Layer 3 of a small transformer language model trained on English Wikipedia (8 layers, counted from 0, width 128). Numbers have three digits each and are written without spaces.
A neuron's activation on a vector x is SiLU(gate . x) times (in . x), where the dot is the dot product.
The model reads these tokens: "196" "8 " "to " "197" "7" ", " "where " "she " "work" "ed " "as " "as"

The vector x that enters this layer's MLP at each token. A number n stands for (n - 500) times 0.0084.
0 "196": 441609520600382324368518536564679627537307310665629395515281452663653668470485562558221473447595442406544309585542448323300487487534395511845355517586436363672467573526340511471561448611531527475656022557477527496419296533465279449535525428554495543764563639604425580627532342480667470636637365490445723521397385624428465463414386359253458533568442401443489650647746580489478288301507
1 "8 ": 536418409594498360477476490484697443507404490536490487624376506562552537517331415569501572440464375562659439569523519442557472412550454704559373533577657504594579471479501497486534588367486470574502394505411476420629589440770329537514577578485522418480607461532511471488470384482457499564636577553590590471546612568448524469557166361572539451475292420509498634643607595471468530555537
2 "to ": 435668468618463607295610370452610574704365512635731335675386575533535481637361596685353494472564361491359479351540570504505569411506485489541509359443630416447412586511417528539451386317453487235662194527390611610454571372629279446470553460611569510450471365521237656531390419527621423657482281646525512473416430523444413513549269348531616419654458448490541544500680482561404544369507
3 "197": 454622488505533355538523562515871448596446514879664398457292543602707542480419557466316458473476449487563428564522377439539717513585454531863435607582479541449409556689662684477557473683614514385467131556592519512392428401357323457403454405511621444597500669704525456597572343515539422589508447517535696544596359449612454438402387538454626467293543542430412449795685679494531324361516
4 "7": 568594550579374416368561498477609541432427519533763323626425462538618587443456508515408645436588441421549531576445422403499628374402540575650510549522482429536466507466583505543516365474592268401265323536548490605574456471367280417582455464496412455697509655678406517535635392509509485610557370411695647596576385624548400500463478365379513406505242468468377519494696591125423483274479
5 ", ": 617459472467417491481618504492689562485576570505709515525388635633450436507322404471492519417514505429523426590639445399485500536428459632565581405619468463402451484486501556471542413434629579509595387496553503657531564357730306547494577465531342497568467439588394473565475338427535550525574415476722560541419524529479518513545156483522613469470557360529458569456640485484569455556392
6 "where ": 521582474583368579500509493538654656479360623517576470487483599559617495476317520578522405467541503415518300614633412390457470398381495396485641554554376539456378454499502509395479362417499548393596511591500576589555537397810384585456578480536498512507430638497502402376497405383557449491512545434470411425431627566577612532418225393499385398631456379517464606584720409540489579457429
7 "she ": 512557514636473463543435459516610492441550610409506344541420514529566604528391673443495580431407616585505501689713423487388537377538426416572533478500643696412348689692267398528539417572576632563540533496241585496554514409668534665456574537567575435752487481441406479404398449606533535542444536753367401345665543646429582373543294358608703438340490427539499665532642589575431352429284
8 "work": 295698419586626379486323489532658486467438562493730433592544632466609458497506448450495375439271579601408246677432222287471556274502374549688561375527305529489377438533464455464391550550598487542697537534304568427427395373413382516371366479610528351600481634555662592393533466800437531638481517583435535445672439572477454526661400443385543369487632408540428579380585472394503340546144
9 "ed ": 530444538425599463473494555504543581561424615465668380451491548458317486489412517549516437446408421557393524612518394468463482439549478488584516551488606434521381512477467535494546417560500380331672474513513497405439450464792488605441520490528505429549495466453384515432445402489400431626585479584637576548474493690495552470653100436532616419461434550541525637544667495515568482454457
10 "as ": 550475581568462511462566448491588769293479593554653489493379562569455411491398488521475561464473471471419427502583591302505466424473400571569641756595439481510394528622384491389567468280477396318778459563392561469547595351795448489428546452541487443499548661555432437427592467674509524608357328407524469515390637571526563556564273323359458432421578549481484745612631433622492413492404
11 "as": 584576833634299458504527554318716551425438461496673358231756513597647422473507470422588683529306368526541310638461414448360591518451478482754536524510527610438294327532399595490610717414461494316626352572275492564705429600467493207422387534468555500451560374530487509328555345681388430587509496555436460324497554615372331683438378512456661590424575459498575438791432482372760493441445

Each question shows the input weights of one neuron of the MLP. A number n stands for (n - 500) times 0.00078.

n8 gate: 409365528503328464352611474429476456577524588536517625571398479367472451584567492604528582481448316558588561413616559465424524474548449487636616434533589566477469531431479409450416472417325396457562542439697642480277391447436533656571477596455507444532624435446553432448477471361508510482411448488621490654613498487550510442343565442477320548577382549437247484597458554505555470475696
n8 in: 554524405508438314615546422518605513585476399684468500416525615573552557611428381608523458500446575628521436526359481527578545411465337459389414455300435375424391508369435527440624565355559425480544524426529597490458354408362613612416578687550446588471558531345624584549573601520423716530448500537450461646544618529559546531656515526663488548486514544568467539492405510477455440362541
Which token does this neuron like most? 5 ", "

n178 gate: 466461547631500598514580269488430546512420433514424471487413421553441578505469567533500471416460657382434563432396377529469454550581392429323360544493365536463549479473498396495563553472475548559407685466671459585648684442486694539624457550563598515524468404446540445580493390507391448438431521532488452531457513510443635489450514568524615584482533656609545450338551429444563456505429
n178 in: 527621663574456471450539491329507610445486540565534480528515464401602589423436511516430441385573438480505445520451567486482593628468401560551579678535564464469554453402496505611434474422528455355434511518437556500481537579568641465472558592482519392544311415439404480558507523462522542535565645513452576399354564421524576425630383401524536514526492577607627552480421385472498407547571
On which two tokens does it fire most, strongest first? 8 "work", 3 "197"

n171 gate: 469426539566582486525450639545332538599533568525527486608562531437456488574585441596562443394424477616356392552463496560507441594450562444451550505528535443619489676605509384457431484509563479558569627445465540502471365479440439512383420580586415440507557375528559479560409510486391465400444547480432322297455474446444540378601586412327460539606539442571486524443433709550564371426544
n171 in: 360575450393523607388568464567487406628439529576515604631550471589465512403579414454573373440589407502397583387529560482511554441575548504485504457370424494435498633487398461603450498528589440539447552524527464498481466471562601489537611387459468493552500455470593493487645527581364600429302509401563549636393605473576529475603410565504479364582428535483469458451563553612455607511555
Which token does this neuron like most? 11 "as"

n233 gate: 500534439533534569586385504511478422295500396502502367514515402425471502532506387533494534520535301437457507478335525580534549488447485507460471487603578375435475555515367420509461472615573511554420572500603457511587586457444532479391560405599489407466420322522506516654504484377469533468456542538433380404525498402574523477435618466603422443530613583509522542433343445435369622551564
n233 in: 511428498530362433456398459467372667619528442529401610310515506390528511578461453521542304634489599557493578507528587473374474459556466521510613498551418585596590474354556504463519485448482662494570537429530508418404418522476542524487483532384574593509483582525550450541496626517530477569442335528487539535509434500481431566558486602453447560464628532406506535554576536609587488492408
On which token does it fire most, and how strongly? 4 "7", at about 0.37

n100 gate: 457561462536538562502549532595389420420488573540336534457440633521414464435526550630469488510562555396434518505559541479514396512643507525502424535523462526520581493557610446383424451386451443612413488404505616607296612505593562495330402477553507535594440534366620306500640608471604547449498500345480416477541496456450515443495473479543487517517366500551567468424491559527310568413423
n100 in: 485493386611489452597530526470509518489476483628517487459391443498398450508568426524532498526491609319460558465463572480471533393618547422421465373543634414540543472614515500496586473437392607663352513500522584598421625511482511570496467384447510569594517480464566419632538560343457601511504376500451507500586502489602389494349531502601355426514466390574481482429513582449394550527472
Its three highest activations, in order, are on tokens 11 "as", 9 "ed ", 8 "work"

n20 gate: 523510517525526460510394558343624352321530625403565567497644482345619419593526512475515564550573525432410444460441486459419528341425426643405571490599470594471537615398440621492439585481469490458495551449606464545388357455460531397410542495505452421436408352573408467453432346478389365553490358465495308440583444364655444440515492515618457435468370584529583377652462498459589632500577
n20 in: 482495426480622471357513560414580395402484482345489564614627482448457529489596516439533454523543543454577373528462585460454518283450607545500422621561504500511587459413332444337464524616570418641426456459523493522498437475402476446436534568442528430446478418500566479491416425431381554430530505663553584363511542592485447559500515571442519665622365529566496598495378498555555500384513
Which token does this neuron like most? 11 "as"

n152 gate: 526448434593502437496522452441474407561448480513519577483454526512524467459342427577511564466434559530423432544373498451490424455523510543536434460504590448366500441564476551522448544424429378605515446440546385492551403464438428382421482492514398415534584488523627408400458508488535515557536461543450640536401542560494604353545402534549408518500515406376469431592602502510496557507459
n152 in: 432388648550479418560435435420435484570508564596477496431459589518532368502369546478418463533374436431597522484359461467480480529514522514532449438538420508596537536576390370528535500388597488559534414470504513487450473453503516446335582426435429551596461504498592500438502549480496451552552354528442536556421567504552524433536467565522390618439541575426575472492427460601543656485456
Which token does this neuron like most? 0 "196"

n49 gate: 556464632652495526405559632534464434536547495525482582429647488399523345560486521659596466627414432550536601369560509490625571481586590381422585484495515542415644591587622498448486505475590514599572522681708462385390401483432632476530521425543343510594500493585580348372459505544572486505491512482479439573538428554489619526411488500412496580421544516518399375455414546498524491531507
n49 in: 502478522469543555447644628572500491651469500549429511355573513487515459498521511563421513577470474571491519329498510444504560520527573507585484481459555659500524509569559457487433568563563570603535411686509406479571471578402481489558410577473374462421515544528658412565479545548405556523544507471474553456668455533546504398487520531455552373592486379472223476589429363504571496496585
On which token does it fire most, and how strongly? 10 "as ", at about 0.26

n243 gate: 560603609394356596426426384481459454317466553556458512497443406531584505569531514409694463533482426395498585385502498455364434483470581436438510467502549459580601582461584592600344421470647575500424426340556502606521488481559512306451596348605539414485558575396500490550395470327536457419589438616451486478539473342599520543350558585585365465482567424505524481617537488479466602415538
n243 in: 475411458625616493574498552502545495652597435507474520606487635464569352511612475569402484557493556536417577555542534493511516504554520540451595443558394525465561504485397407400533504517433507555513468458527399279560498448295630579496560572434470675564389396581541398520489521586471555494466484470430437410450523477528502609570574489423581662521487540496540597371425320393495498491427
Which token does this neuron like most? 9 "ed "

n7 gate: 463348489443417486629424530558363412606458534408504521644507599424516531465587555516589296504498607352587581451500438580528695481347403573548553464471425424578541434500594450484597467520424530615354442471507469537539333502494476455482482459467616415582455403451551410591400472548461520485514466422458413578523387491574496530392551627484415481454374391562426422481635520585551610446480
n7 in: 459416640541550516431462576538613537434539399453544477471525532484552563568553427603538655577594557588436520507402552413606521565566493445474444464602617552516481550498530493405444473515408594457500491449384502555515566405440427391430511502458342472559424426511654442541453634378659685511445358613516528422629502488636496321502584551373415621370430373536432454544554570476479447485427
Which token does this neuron like most? 9 "ed "